Layer 2 of a small transformer language model trained on English Wikipedia (8 layers, counted from 0, width 64).
In attention head 1, each number of a token's query is one row of weights dot the token's vector x plus its bias. The head spreads its attention over the tokens so far by the softmax of query dot key.

Query weights of the head. A number n stands for (n - 500) times 0.0027.
q0 (bias 0.021): 577,453,570,288,694,236,655,652,352,306,472,506,525,484,583,292,403,367,560,513,407,548,541,381,515,577,489,512,450,419,487,462,610,545,604,572,480,259,556,519,545,491,615,401,358,533,518,498,503,427,608,438,613,437,540,668,370,450,443,775,583,380,723,486
q1 (bias 0.095): 535,450,546,219,593,522,471,356,525,588,547,480,479,534,655,812,409,519,742,482,373,533,552,495,310,395,493,475,434,583,508,758,570,421,562,599,530,533,446,490,618,490,472,358,541,343,468,545,353,443,452,596,421,459,495,452,769,621,275,261,615,530,588,600
q2 (bias 0.028): 642,507,239,771,604,483,615,491,372,542,539,325,461,594,528,514,657,714,396,423,447,520,509,551,373,639,505,466,440,496,640,521,485,451,516,464,364,350,452,307,588,396,550,374,539,491,446,637,607,459,443,567,360,514,614,469,488,492,654,634,430,643,398,398
q3 (bias -0.099): 450,255,861,461,156,531,384,625,406,416,558,492,616,528,540,698,668,333,416,435,438,527,497,504,415,495,425,472,605,312,344,429,382,493,429,536,509,580,386,483,493,530,412,469,652,601,477,717,331,619,541,313,445,506,386,515,672,707,680,512,463,716,431,513
q4 (bias 0.093): 485,373,487,455,421,550,539,666,609,500,592,391,611,383,660,327,409,432,616,488,558,529,503,547,482,392,694,523,575,508,643,361,528,335,471,362,432,528,612,391,635,596,508,433,481,670,425,379,493,625,619,515,534,595,457,442,657,465,320,454,539,300,548,524
q5 (bias 0.154): 490,481,273,603,628,571,473,471,613,541,711,355,493,586,641,438,565,388,642,524,577,272,408,571,550,435,574,427,523,339,516,404,504,422,306,622,618,288,617,313,419,614,462,530,442,489,588,671,794,497,457,439,643,480,264,459,617,572,447,302,454,512,510,498
q6 (bias 0.031): 578,486,569,607,629,471,558,322,591,524,326,639,552,418,427,577,563,467,390,395,538,565,429,456,533,463,448,560,551,442,549,610,632,539,532,406,514,450,514,599,657,326,419,434,374,422,588,345,709,483,670,529,573,554,405,420,635,529,385,303,543,506,643,628
q7 (bias 0.082): 486,167,380,347,577,549,502,470,548,377,318,850,607,698,595,378,632,438,632,482,704,530,612,541,313,667,545,496,540,387,694,512,474,434,328,548,595,681,388,730,424,362,492,608,295,682,298,488,539,422,521,594,442,392,221,638,591,557,591,468,410,423,700,434
q8 (bias 0.036): 434,454,427,668,399,594,432,516,431,445,469,664,557,460,457,449,640,620,306,382,455,468,523,702,392,570,400,532,382,524,508,439,658,626,282,319,645,445,570,392,526,407,459,586,595,485,633,386,329,610,336,573,531,439,537,734,666,312,515,573,533,641,417,259
q9 (bias -0.042): 395,349,509,551,501,521,414,572,681,440,453,482,373,485,520,591,345,530,371,523,542,403,542,631,597,530,293,413,534,511,635,519,514,523,420,619,608,466,531,580,729,368,476,426,534,502,511,511,677,406,438,568,361,426,463,472,678,522,432,493,657,499,556,488
q10 (bias -0.052): 313,659,508,332,473,656,313,346,564,514,383,545,611,471,576,459,481,235,530,796,484,744,520,482,482,606,841,592,662,326,532,495,696,455,363,467,569,604,359,623,503,532,380,648,605,377,591,609,877,210,459,520,693,838,374,459,561,602,356,350,357,525,365,558
q11 (bias 0.046): 535,540,534,332,679,390,527,483,284,729,474,667,502,593,474,505,564,494,322,535,402,795,546,734,465,578,475,399,372,418,552,472,730,688,504,467,665,529,260,258,355,655,338,410,711,442,513,778,491,514,650,403,374,663,598,460,513,435,171,599,496,587,286,776
q12 (bias -0.058): 312,486,528,324,461,566,541,421,563,617,433,442,643,739,459,416,608,508,529,217,546,558,565,488,426,471,522,477,493,424,401,554,699,638,524,403,421,418,417,597,725,617,633,601,555,530,607,440,550,653,635,461,380,470,487,428,423,399,394,364,284,420,513,577
q13 (bias 0.002): 587,464,447,658,553,476,515,569,607,723,493,447,443,594,330,526,553,504,411,427,615,552,275,504,629,489,440,504,539,716,511,451,538,545,474,505,590,408,443,342,651,329,497,617,368,570,460,562,639,371,480,689,576,381,596,539,431,418,380,533,388,474,324,388
q14 (bias -0.100): 732,227,497,392,576,596,574,678,516,480,509,284,370,641,351,545,500,396,464,577,594,598,344,420,538,537,636,576,550,633,363,457,452,354,348,451,661,726,475,436,494,572,433,759,451,638,536,466,234,598,419,453,582,533,514,801,426,411,498,528,487,516,572,323
q15 (bias -0.091): 501,552,531,604,497,648,485,561,443,462,513,446,453,529,315,723,594,562,187,545,518,390,544,782,453,738,547,447,354,461,783,320,624,434,388,355,588,440,412,662,295,421,262,608,502,526,619,616,558,494,349,553,408,542,365,465,480,548,347,534,439,522,837,688
q16 (bias 0.015): 482,602,558,475,434,354,505,659,313,290,123,688,460,640,623,292,641,611,510,409,631,529,458,387,594,728,675,669,649,579,779,510,515,496,593,473,440,534,535,530,548,508,479,554,319,431,555,573,529,562,369,388,405,367,470,490,346,517,539,711,586,343,460,587
q17 (bias -0.037): 389,440,384,839,448,511,507,590,423,485,354,218,592,794,545,527,761,398,557,462,454,454,555,428,450,671,534,643,564,280,630,569,586,445,428,553,459,470,371,333,625,632,513,439,306,535,516,520,415,559,545,379,543,529,615,649,166,575,492,479,439,549,476,578
q18 (bias -0.061): 492,634,513,310,579,439,520,448,679,615,522,522,573,542,572,683,359,429,565,611,549,494,547,354,542,436,462,437,478,281,590,414,621,524,511,593,663,517,461,649,482,450,393,542,408,502,590,344,441,324,381,659,510,638,317,510,671,338,437,484,312,779,567,453
q19 (bias -0.015): 510,299,421,387,465,353,451,408,339,564,547,468,412,439,696,477,540,308,691,543,474,599,563,457,623,474,563,326,606,561,538,465,375,614,551,464,494,675,396,553,663,657,422,465,504,313,636,551,511,496,690,483,505,620,453,509,613,502,271,406,454,484,526,463
q20 (bias -0.124): 149,920,432,620,506,562,330,393,763,485,509,693,506,364,622,612,598,430,524,562,408,423,548,652,546,629,339,640,350,496,390,469,634,540,607,393,472,562,367,448,495,318,111,327,417,373,749,415,612,398,265,583,288,645,556,261,510,616,393,287,406,391,594,671
q21 (bias 0.052): 343,493,555,535,549,485,682,689,320,301,352,557,515,630,698,496,630,473,305,567,629,494,470,580,372,596,357,454,664,342,641,375,525,657,497,302,514,296,353,389,470,388,329,485,539,456,541,441,611,336,575,529,343,386,576,686,451,655,609,600,656,352,434,417
q22 (bias -0.100): 436,321,467,549,468,728,521,756,363,357,478,699,458,607,427,451,459,563,381,837,459,360,428,451,400,324,417,453,553,497,501,409,473,533,475,292,487,567,488,524,582,615,502,557,591,692,471,362,419,597,740,479,283,326,434,478,537,588,445,663,470,516,482,424
q23 (bias 0.045): 708,290,672,782,712,550,523,484,409,332,438,275,421,732,291,439,484,738,438,423,596,490,435,264,266,510,462,739,514,360,519,500,193,377,462,555,602,239,560,600,688,555,895,554,527,652,331,606,433,450,579,474,369,587,341,548,420,450,695,764,455,573,349,504
q24 (bias -0.052): 486,436,535,605,413,467,402,438,557,572,502,657,437,493,384,558,473,450,516,412,380,482,457,612,322,554,385,319,554,362,609,552,600,398,662,440,694,446,382,646,572,479,512,519,477,552,471,455,406,501,311,479,402,547,498,584,398,482,483,632,486,564,579,464
q25 (bias 0.037): 425,423,612,355,393,460,385,408,495,376,583,457,657,342,731,523,557,401,481,543,661,589,529,553,515,618,424,465,430,608,524,584,317,852,567,404,471,686,295,688,526,462,667,565,413,373,491,575,546,383,483,593,544,364,445,443,598,592,302,379,564,539,540,524
q26 (bias -0.091): 534,527,417,349,470,468,446,358,485,578,709,655,743,373,488,498,473,365,202,473,334,546,673,710,777,507,412,561,482,620,337,426,420,717,576,565,618,491,441,286,539,377,371,386,544,279,543,603,568,622,415,569,380,611,544,515,261,594,534,443,566,401,401,547
q27 (bias 0.061): 433,515,473,452,601,671,534,589,446,377,321,471,292,519,542,372,474,490,612,423,439,546,520,592,317,473,606,586,325,617,444,494,396,672,526,430,463,661,588,565,539,514,675,578,422,602,354,576,437,353,629,600,365,388,484,529,302,418,518,548,510,495,523,478
q28 (bias -0.084): 545,504,448,555,549,466,507,647,538,425,542,494,387,483,697,326,439,507,509,493,570,612,590,382,563,638,500,512,529,608,457,370,528,445,565,523,403,431,510,453,684,594,373,337,385,515,404,290,451,370,443,617,481,566,451,529,508,548,345,539,529,391,535,351
q29 (bias -0.067): 482,511,687,499,409,436,468,601,473,504,318,231,612,343,504,448,576,496,414,739,445,598,643,467,584,273,550,474,568,629,475,406,556,433,556,538,568,506,358,596,594,432,488,409,524,326,427,296,451,599,449,480,496,419,446,534,725,350,555,332,590,316,732,479
q30 (bias -0.089): 431,547,268,551,367,337,364,304,751,503,586,567,744,497,491,523,533,525,502,654,541,582,773,630,758,409,486,418,427,527,608,337,725,672,484,422,166,450,465,552,496,300,516,594,586,457,692,632,601,492,384,687,410,618,374,259,447,571,411,315,497,412,603,508
q31 (bias 0.055): 477,524,560,527,518,289,355,636,380,631,355,341,375,487,372,390,551,627,484,869,572,508,589,332,604,527,562,584,975,601,406,376,268,469,219,443,239,446,458,617,543,377,610,482,488,740,351,501,556,481,662,475,637,561,621,634,312,445,476,629,512,362,285,441

Each question shows a short text with each token's key, already scaled and adjusted for position as the last token sees it. A number n stands for (n - 500) times 0.0032.

Then comes the last token's vector x. A number n stands for (n - 500) times 0.0063.

0 " Later": 411,804,233,423,839,667,530,591,419,552,609,692,451,614,327,687,537,444,683,432,831,284,563,161,513,520,402,356,286,783,726,186
1 " L": 500,745,218,488,832,573,603,575,443,591,592,707,479,585,297,762,571,345,727,421,833,285,506,142,527,535,363,323,407,838,730,154
2 "iang": 532,749,162,526,854,522,596,669,364,563,595,676,500,639,232,765,549,410,748,413,847,270,552,123,558,559,412,344,322,820,725,237
3 " after": 466,831,225,466,839,578,555,568,351,575,479,780,464,621,212,696,571,385,673,461,840,221,486,137,520,551,457,370,404,806,738,143
4 " the": 466,707,201,379,813,552,609,623,390,542,573,751,474,655,286,712,684,449,691,431,844,224,495,165,560,480,398,387,353,811,718,186
5 " end": 528,711,227,386,837,572,563,558,377,564,465,705,403,655,236,735,661,354,712,464,838,191,506,119,528,515,448,331,426,779,688,201
6 " of": 459,742,205,444,835,614,578,587,372,609,495,717,466,663,299,779,608,408,710,390,794,218,474,133,490,500,387,415,353,848,807,132
x: 640,667,455,702,263,398,551,437,276,378,638,690,670,783,710,709,490,625,797,438,267,332,348,683,551,373,595,619,470,604,629,523,387,543,260,500,768,552,565,577,388,527,744,215,281,607,510,450,648,287,551,365,456,440,473,525,642,311,235,604,421,207,158,492
Which two tokens does the last token look at most, in order? 5 " end", 0 " Later"

0 " Olympics": 418,798,248,404,877,688,528,626,434,531,632,687,440,617,320,682,560,452,687,436,838,300,551,141,485,517,392,354,299,795,728,211
1 ".\n\n": 471,755,214,401,866,601,599,589,433,546,507,743,373,619,241,691,528,360,633,426,829,219,496,130,518,497,444,303,313,819,683,231
2 "==": 408,703,284,425,894,589,572,647,474,492,550,760,444,623,308,653,615,413,692,380,805,279,433,101,502,478,438,322,355,856,692,246
3 "Personal": 441,791,198,441,910,622,542,643,379,499,509,657,387,619,217,626,614,403,715,401,789,135,436,130,449,565,370,364,354,771,733,246
4 " life": 444,708,234,428,904,715,572,664,406,526,561,650,441,616,197,692,650,472,707,418,860,224,491,161,496,558,354,309,340,830,762,271
5 "==\n": 457,791,234,389,879,654,607,588,419,532,492,727,384,641,257,707,582,376,649,396,783,229,474,150,477,430,408,314,333,828,718,274
6 "S": 464,748,238,525,896,579,570,675,400,536,554,724,434,571,307,759,619,378,721,387,817,201,523,197,464,503,334,350,390,827,698,259
x: 630,717,556,652,227,477,734,399,365,420,609,573,791,652,615,752,515,575,729,429,216,509,271,622,515,463,542,510,506,543,620,568,401,408,234,679,585,644,428,585,226,344,700,458,392,746,377,313,736,408,688,295,248,497,550,646,605,403,191,573,452,200,305,378
Which token does the last token look at most? 3 "Personal"

0 "===": 417,792,251,417,849,652,543,603,454,526,583,693,452,612,330,664,551,455,657,407,806,310,535,133,530,494,402,343,284,800,720,185
1 "Cl": 402,750,179,531,885,561,586,636,350,524,594,666,441,572,313,735,631,464,713,410,858,250,562,135,503,497,352,362,385,821,737,253
2 "ub": 514,679,119,513,880,589,586,605,403,514,549,692,455,587,311,760,551,361,737,389,817,237,530,152,501,531,434,365,363,813,699,212
3 " team": 534,728,281,370,885,610,603,679,419,527,561,726,424,615,268,708,672,449,667,434,836,272,456,148,490,564,397,296,399,790,720,270
4 "===\n": 496,764,235,366,861,599,610,618,435,531,487,716,373,630,262,740,608,367,641,434,803,241,492,150,512,475,401,327,357,812,680,280
5 "S": 476,752,235,521,902,554,575,679,403,546,556,731,441,566,306,767,634,380,720,400,824,218,532,184,482,506,346,352,412,832,681,255
6 "outhern": 495,729,183,462,874,570,623,645,405,570,544,705,408,686,221,783,636,437,736,383,764,294,517,226,579,545,329,351,320,742,725,256
x: 607,634,364,688,323,366,547,522,406,479,605,551,957,769,587,772,431,529,725,467,283,309,198,522,435,332,574,623,563,614,484,473,553,632,321,393,694,720,582,554,225,448,770,275,234,587,511,422,658,235,642,372,353,505,458,466,612,382,388,646,566,198,328,534
Which token does the last token look at most? 6 "outhern"

0 " sur": 415,776,229,415,830,677,531,583,429,549,612,672,448,629,345,695,557,480,661,418,845,317,556,129,516,500,403,338,272,789,748,199
1 "ve": 452,750,159,458,850,580,584,559,369,577,554,695,446,660,331,747,570,400,750,419,860,227,508,126,558,527,453,340,380,814,781,220
2 "il": 518,718,176,422,842,536,586,564,420,565,595,676,454,606,327,726,584,374,725,450,836,255,526,104,545,522,388,299,372,854,781,225
3 " an": 510,701,145,377,846,542,580,582,356,522,557,623,476,677,312,677,635,418,696,390,830,163,530,77,540,506,429,335,388,821,704,285
4 " area": 503,748,273,424,899,627,592,629,382,560,564,648,471,667,211,693,691,470,708,450,866,264,465,140,515,529,390,313,400,820,749,244
5 " before": 488,785,239,404,823,578,561,577,360,524,465,747,432,625,207,719,610,361,648,431,850,236,452,131,523,561,446,347,374,778,751,169
6 " a": 481,691,149,395,841,592,601,571,333,512,567,694,455,664,322,723,693,438,713,382,828,215,488,111,552,482,413,312,356,856,696,284
x: 664,734,406,581,241,372,572,335,405,380,563,594,826,645,704,755,400,505,905,425,382,409,280,642,657,349,623,622,440,578,641,458,399,447,227,432,828,556,351,429,371,299,745,400,248,671,483,438,582,412,563,475,347,503,594,568,615,504,307,667,453,266,178,546
Which token does the last token look at most, and with what share of its attention? 4 " area", with about 50%

0 "R": 421,797,232,442,834,650,544,595,433,540,619,678,463,604,338,695,534,460,685,414,832,318,558,134,519,513,394,343,282,789,734,191
1 "M": 472,766,199,496,866,496,663,671,452,556,589,709,487,608,317,743,587,380,772,388,879,254,532,166,521,540,407,333,446,837,703,190
2 "P": 494,781,193,529,875,510,576,669,410,552,604,693,470,573,336,730,642,419,756,419,861,220,518,118,524,494,389,371,460,812,675,218
3 "G": 481,725,194,509,871,511,652,661,463,544,596,720,454,636,327,777,589,381,766,430,836,248,526,168,557,577,390,330,413,836,695,206
4 "M": 477,751,194,484,880,492,654,679,453,546,575,724,482,612,314,742,611,366,758,397,862,246,521,172,526,535,397,339,445,839,694,212
5 "),": 433,743,215,431,849,528,561,610,325,543,521,688,397,680,243,744,631,432,715,415,875,209,484,154,570,518,370,380,351,764,700,214
6 " as": 443,804,245,500,828,583,520,631,352,577,499,753,481,685,263,743,603,411,724,420,831,230,495,113,562,493,419,351,377,767,711,192
x: 610,667,675,732,357,345,466,351,408,430,642,652,788,788,702,686,337,571,850,464,331,323,243,640,609,359,585,543,513,612,609,472,372,474,233,563,732,543,535,531,232,534,688,310,244,623,438,340,594,465,424,535,352,480,680,546,642,450,290,484,446,171,186,502
Which token does the last token look at most? 5 "),"

0 "ice": 433,802,213,411,826,664,542,595,416,560,641,643,471,614,341,687,550,454,690,431,834,277,550,137,515,531,402,354,284,803,748,199
1 " Minister": 500,839,253,464,847,541,586,685,433,608,594,690,437,657,257,695,623,412,702,447,871,234,533,173,489,549,419,406,378,748,792,189
2 " of": 458,739,195,441,810,604,569,604,383,598,559,664,480,650,323,748,605,399,708,382,810,212,459,136,496,518,390,437,358,837,815,123
3 " State": 589,711,240,401,824,537,609,703,428,576,606,680,496,608,214,730,659,406,734,448,860,308,478,141,531,578,361,398,406,770,748,223
4 " Sec": 457,689,172,470,844,563,565,669,394,543,581,740,414,648,367,754,597,381,700,380,846,208,575,184,556,492,429,369,318,700,754,205
5 "urity": 518,739,198,446,865,552,577,692,420,589,589,730,513,606,272,683,636,424,704,462,810,222,512,164,560,517,405,379,379,786,777,257
6 " of": 463,732,193,440,829,605,564,609,380,588,527,691,475,652,311,752,616,391,704,385,788,203,462,141,501,510,373,441,354,837,802,141
x: 621,675,448,718,249,408,546,446,317,387,640,699,664,785,701,713,516,622,795,431,313,315,345,669,540,354,599,609,461,595,634,499,404,554,251,508,746,550,565,578,414,538,772,236,268,627,521,488,651,278,545,374,435,408,480,519,652,309,217,578,401,215,143,462
Which token does the last token look at most, and with what share of its attention? 1 " Minister", with about 40%

0 " with": 418,790,221,404,840,675,527,587,409,547,602,668,449,644,322,706,548,453,676,421,836,264,543,150,526,511,395,353,266,785,750,190
1 " the": 465,712,200,371,806,555,617,628,402,531,588,705,460,661,291,708,680,448,701,422,849,217,486,173,577,492,399,378,351,793,730,179
2 " team": 534,732,283,359,874,602,620,664,423,570,569,714,421,638,267,720,670,457,678,447,856,285,450,125,485,581,416,299,401,800,749,258
3 " for": 450,772,242,442,865,617,582,630,343,575,521,759,483,644,287,739,570,428,690,456,820,220,454,138,516,517,458,369,364,831,758,157
4 " the": 473,720,211,362,817,560,616,662,399,546,570,730,442,655,283,733,685,442,681,450,833,236,478,155,548,506,378,386,348,816,733,193
5 " ": 457,695,242,445,790,553,616,519,444,589,528,716,449,611,228,742,623,357,674,414,883,225,500,117,511,489,409,328,347,862,775,201
6 "20": 489,785,257,407,818,519,632,574,414,524,562,718,488,585,251,717,564,437,756,483,805,150,494,152,497,505,357,334,357,876,805,316
x: 746,663,474,669,244,450,634,420,280,580,507,564,820,677,677,680,472,762,770,426,347,432,290,654,601,393,626,405,549,531,523,492,478,461,265,636,683,698,259,506,258,541,675,302,300,695,394,297,615,210,567,508,259,573,512,442,636,364,465,520,641,232,208,443
Which token does the last token look at most, and with what share of its attention? 2 " team", with about 20%

0 " of": 419,783,223,417,835,676,529,581,423,548,603,657,458,642,334,700,543,451,679,408,831,278,543,153,524,518,398,359,279,779,748,181
1 " the": 468,710,190,372,807,555,618,619,402,530,599,694,477,662,297,701,675,442,706,421,854,216,491,169,585,492,400,377,359,793,728,184
2 " attack": 529,752,275,399,874,613,603,611,417,555,547,642,425,637,231,675,644,438,673,480,828,213,494,134,531,496,421,317,395,756,762,205
3 ".\n\n": 493,761,204,388,860,583,595,564,428,541,492,742,385,623,236,688,561,362,614,434,827,217,503,127,531,494,445,311,313,813,689,247
4 "==": 419,712,278,422,894,575,577,639,481,499,532,759,447,622,302,656,645,411,684,378,813,281,441,102,520,466,435,322,364,858,694,241
5 " Over": 398,751,237,507,860,570,524,580,364,488,477,738,421,693,239,680,622,397,661,426,773,187,537,225,528,502,399,381,344,739,742,195
6 "view": 478,755,207,431,865,652,575,669,398,521,539,674,429,624,278,657,666,400,738,410,752,178,480,184,471,488,368,336,375,781,781,273
x: 653,665,518,715,277,413,496,337,365,352,606,652,708,738,714,726,433,776,670,379,280,450,258,584,573,372,512,536,486,547,577,555,572,483,152,430,652,811,398,539,302,580,825,334,311,609,273,386,774,331,648,281,281,509,436,623,520,378,378,511,549,327,336,539
Which token does the last token look at most? 5 " Over"

0 "ian": 434,786,214,415,845,672,542,602,414,550,644,662,466,612,340,705,550,451,682,435,831,295,566,147,509,534,394,357,268,802,731,211
1 " (": 519,738,198,422,835,570,598,538,397,536,532,699,497,615,271,718,551,410,681,394,845,225,519,91,513,496,399,375,396,782,725,168
2 "born": 448,734,230,438,892,564,579,617,382,522,501,597,522,570,217,625,566,401,708,376,862,197,554,72,453,554,372,434,405,830,759,177
3 " ": 449,686,242,471,765,539,616,501,433,561,559,732,493,585,242,726,590,369,683,385,904,230,514,131,501,474,413,334,359,852,776,194
4 "19": 468,775,238,421,823,531,634,568,380,537,580,698,527,517,251,696,548,443,761,427,862,167,498,171,488,502,357,360,409,882,802,285
5 "75": 454,760,230,470,779,495,563,542,356,518,540,774,454,557,266,698,573,424,748,422,831,235,498,120,520,456,437,342,418,870,774,280
6 "),": 422,730,233,432,827,539,558,598,309,530,506,698,412,679,244,757,614,444,706,391,887,211,472,163,535,515,361,382,330,755,735,219
x: 574,559,588,717,236,471,559,463,383,444,608,696,813,700,755,748,466,586,856,341,303,341,254,542,517,451,615,589,356,691,547,590,377,443,294,568,699,589,448,413,245,381,767,350,298,646,473,309,616,373,478,553,424,510,525,483,768,374,202,535,522,190,268,519
Which token does the last token look at most? 2 "born"

0 "G": 423,796,215,445,835,643,542,596,438,540,631,671,453,616,344,697,537,448,682,411,822,305,559,135,520,535,397,341,276,799,727,196
1 "PS": 455,814,214,546,862,530,589,697,379,593,643,663,427,600,298,704,643,444,760,417,878,287,550,137,536,500,353,344,420,836,726,216
2 ")": 444,704,236,374,840,524,595,616,370,533,541,658,411,684,266,739,615,410,731,436,888,230,459,153,538,524,397,362,361,779,746,243
3 " allow": 447,758,207,404,890,565,590,647,383,552,552,680,356,716,274,673,638,403,700,471,816,189,518,140,626,484,415,282,393,714,681,236
4 " the": 476,711,186,359,821,543,607,653,400,513,581,712,455,661,292,702,706,432,686,436,821,212,491,176,593,489,384,385,362,796,707,205
5 " miss": 516,644,210,382,884,579,599,576,380,487,491,675,432,678,288,685,634,402,677,460,772,190,523,174,532,523,443,295,374,724,730,223
6 "ile": 540,726,175,413,880,582,584,617,411,537,572,740,471,618,321,695,623,412,712,462,804,252,532,150,505,533,379,350,381,858,757,248
x: 699,570,519,611,216,449,518,393,361,408,593,508,784,633,625,725,445,673,790,353,210,375,310,559,683,402,536,431,505,528,549,644,512,463,289,314,729,723,484,474,285,555,677,378,267,738,536,477,842,266,614,517,232,575,471,682,570,376,344,549,495,181,237,542
Which token does the last token look at most? 3 " allow"

0 "),": 415,782,236,394,838,663,519,583,400,528,605,656,416,650,316,694,549,445,675,410,845,272,537,138,506,523,397,358,259,782,747,218
1 " Chinese": 503,776,187,487,866,585,614,684,376,559,603,586,445,617,231,712,604,430,755,377,842,207,487,175,546,564,390,316,315,834,742,222
2 " ass": 422,694,199,456,886,656,567,632,332,598,578,640,395,558,353,686,570,402,661,422,822,219,512,124,530,406,419,273,358,799,754,242
3 "ociation": 506,735,182,437,881,617,628,641,383,535,602,655,463,652,249,762,655,479,735,407,837,248,506,157,488,522,376,335,295,763,770,291
4 " footballer": 521,745,248,375,898,633,618,675,410,549,554,652,387,661,238,712,651,466,666,434,868,250,510,144,473,573,389,336,324,795,734,275
5 "\n": 489,803,233,397,857,576,589,569,391,509,472,659,415,590,254,724,603,364,650,368,831,215,459,105,491,484,388,342,331,846,725,245
6 "-": 369,676,262,467,798,530,575,634,551,467,439,675,501,640,261,781,630,454,709,289,876,160,537,182,608,445,360,371,313,771,760,158
x: 626,738,487,606,189,405,580,434,382,558,574,431,823,750,521,659,386,572,859,404,317,374,352,528,668,441,610,710,435,648,550,573,428,507,120,497,689,612,298,636,275,464,782,360,420,688,393,374,636,363,618,488,425,439,373,508,743,539,235,498,542,191,286,381
Which token does the last token look at most? 4 " footballer"

0 " (": 423,771,239,405,841,669,535,582,422,516,606,691,462,618,328,715,538,469,667,413,839,298,559,119,507,491,398,358,269,789,751,189
1 "eng": 515,670,156,512,884,561,614,634,425,504,590,634,528,622,291,735,537,401,750,390,834,239,600,86,530,530,426,334,330,858,746,232
2 "ine": 492,712,194,491,870,591,577,617,346,522,629,738,544,590,297,724,591,479,751,405,816,246,507,136,516,506,431,347,346,837,761,239
3 "er": 483,716,175,453,863,591,568,600,393,548,593,685,492,623,307,772,612,454,716,439,869,277,545,121,541,508,384,378,319,803,799,234
4 ")\n": 470,782,248,402,824,550,582,565,366,474,486,657,419,593,254,721,601,391,664,388,850,194,466,122,493,503,407,333,317,831,724,233
5 "-": 366,680,241,474,783,520,578,618,528,451,470,683,509,628,265,776,619,464,712,284,888,158,535,178,599,442,373,357,304,769,780,156
6 " Li": 426,758,197,529,834,552,586,651,384,583,543,623,380,620,270,776,576,358,706,357,837,257,560,202,584,519,345,309,303,791,785,239
x: 524,505,441,690,295,444,648,513,277,370,704,520,772,650,548,572,271,659,806,463,362,465,138,565,536,435,516,613,453,561,453,510,591,581,93,647,735,731,304,720,323,389,807,329,320,590,441,487,682,367,531,441,292,546,669,432,703,482,440,567,456,130,438,458
Which token does the last token look at most? 6 " Li"

0 "19": 418,805,234,404,839,643,544,583,421,523,611,693,467,604,309,691,541,446,695,426,840,267,548,138,514,509,387,355,283,794,744,208
1 "89": 423,784,223,418,821,505,613,613,388,529,551,704,424,598,245,668,530,392,767,405,868,233,527,126,517,482,421,317,405,851,811,247
2 "),": 422,747,222,426,841,554,563,609,316,552,511,660,391,686,239,733,611,424,727,404,887,195,468,150,547,530,371,378,343,765,727,198
3 " Chinese": 508,775,186,481,883,582,602,700,375,555,577,605,456,612,223,711,612,421,753,395,830,199,486,170,551,559,372,326,327,841,732,229
4 " football": 505,719,240,328,908,627,683,718,401,550,567,646,473,628,268,687,668,461,727,463,829,254,421,156,532,545,375,302,378,781,709,264
5 " mid": 500,724,193,375,828,579,594,666,360,553,475,622,434,583,227,690,576,365,681,484,848,227,543,88,466,580,349,352,369,844,737,257
6 "field": 474,723,209,428,879,606,576,679,377,541,547,682,507,589,250,724,644,442,711,428,794,225,508,113,548,514,401,364,378,816,773,241
x: 570,679,351,674,263,421,427,459,430,435,649,630,743,719,744,692,476,790,712,308,264,489,162,526,673,285,611,558,481,522,573,499,414,462,195,448,749,719,403,566,309,536,723,297,327,622,427,413,752,404,681,382,245,464,484,689,525,414,342,466,611,238,377,502
Which token does the last token look at most? 4 " football"

0 " national": 425,786,227,407,857,681,545,613,420,545,624,659,447,616,328,684,568,453,680,423,840,305,543,150,504,516,400,339,285,791,728,208
1 " team": 519,748,268,376,886,616,609,667,424,562,591,707,439,629,277,706,653,454,687,445,867,267,470,136,489,575,413,305,412,804,736,249
2 ".": 443,724,246,389,870,572,605,618,422,582,566,732,457,587,211,754,515,321,683,439,857,226,531,86,530,535,482,309,329,853,727,266
3 " She": 430,752,199,494,845,584,530,578,374,506,573,745,431,602,308,776,595,416,653,392,861,245,504,158,523,533,429,336,326,810,737,256
4 " is": 457,728,223,422,909,647,523,591,402,548,517,637,435,619,256,744,623,375,688,411,863,192,498,119,582,422,357,364,422,789,665,209
5 " character": 444,699,226,410,884,643,560,601,472,515,475,655,396,635,270,656,618,412,662,403,824,194,489,188,534,511,389,260,370,783,756,220
6 "ised": 453,763,246,370,874,661,603,630,378,542,499,703,407,631,294,682,593,378,750,420,793,165,490,203,514,433,410,336,331,799,768,181
x: 585,559,465,759,268,316,488,354,365,346,649,665,639,731,657,741,411,743,799,422,278,340,352,612,699,479,663,472,563,536,497,604,500,438,277,352,781,708,411,539,313,546,801,379,283,586,462,397,676,346,592,341,364,532,465,530,673,338,358,573,486,185,162,548
Which token does the last token look at most, and with what share of its attention? 5 " character", with about 40%

0 "ry": 430,797,208,422,835,658,544,597,418,560,629,656,469,617,335,704,547,458,691,435,838,286,581,137,529,532,404,352,287,799,736,196
1 " other": 494,817,205,450,840,560,618,584,385,614,548,696,421,639,225,720,614,439,715,436,881,231,493,133,569,529,398,311,384,756,738,147
2 " pay": 532,732,219,400,868,598,594,655,397,546,570,699,431,670,312,662,649,427,702,482,814,196,512,125,574,490,439,303,408,770,706,197
3 "load": 508,783,188,389,869,566,615,669,419,548,570,665,457,672,303,682,665,449,718,510,807,235,517,109,543,525,412,334,434,804,767,271
4 "s": 468,732,199,453,884,593,581,589,392,612,560,674,488,617,316,743,641,394,697,435,879,233,545,124,555,488,420,345,380,827,783,219
5 ",": 456,754,162,440,819,547,564,582,384,588,539,680,439,653,236,769,608,397,696,388,893,201,504,159,543,521,366,377,371,777,774,205
6 " such": 470,835,179,445,871,548,641,601,350,587,441,560,404,639,253,674,584,411,732,467,821,120,445,131,583,456,369,296,378,706,713,198
x: 543,689,618,653,323,504,469,377,395,318,690,663,772,842,660,752,465,648,730,527,288,350,317,536,600,460,587,539,527,592,475,465,578,534,253,554,834,658,326,371,248,486,730,354,359,605,445,385,545,302,439,484,377,439,487,363,619,346,274,667,631,123,211,599
Which token does the last token look at most, and with what share of its attention? 1 " other", with about 30%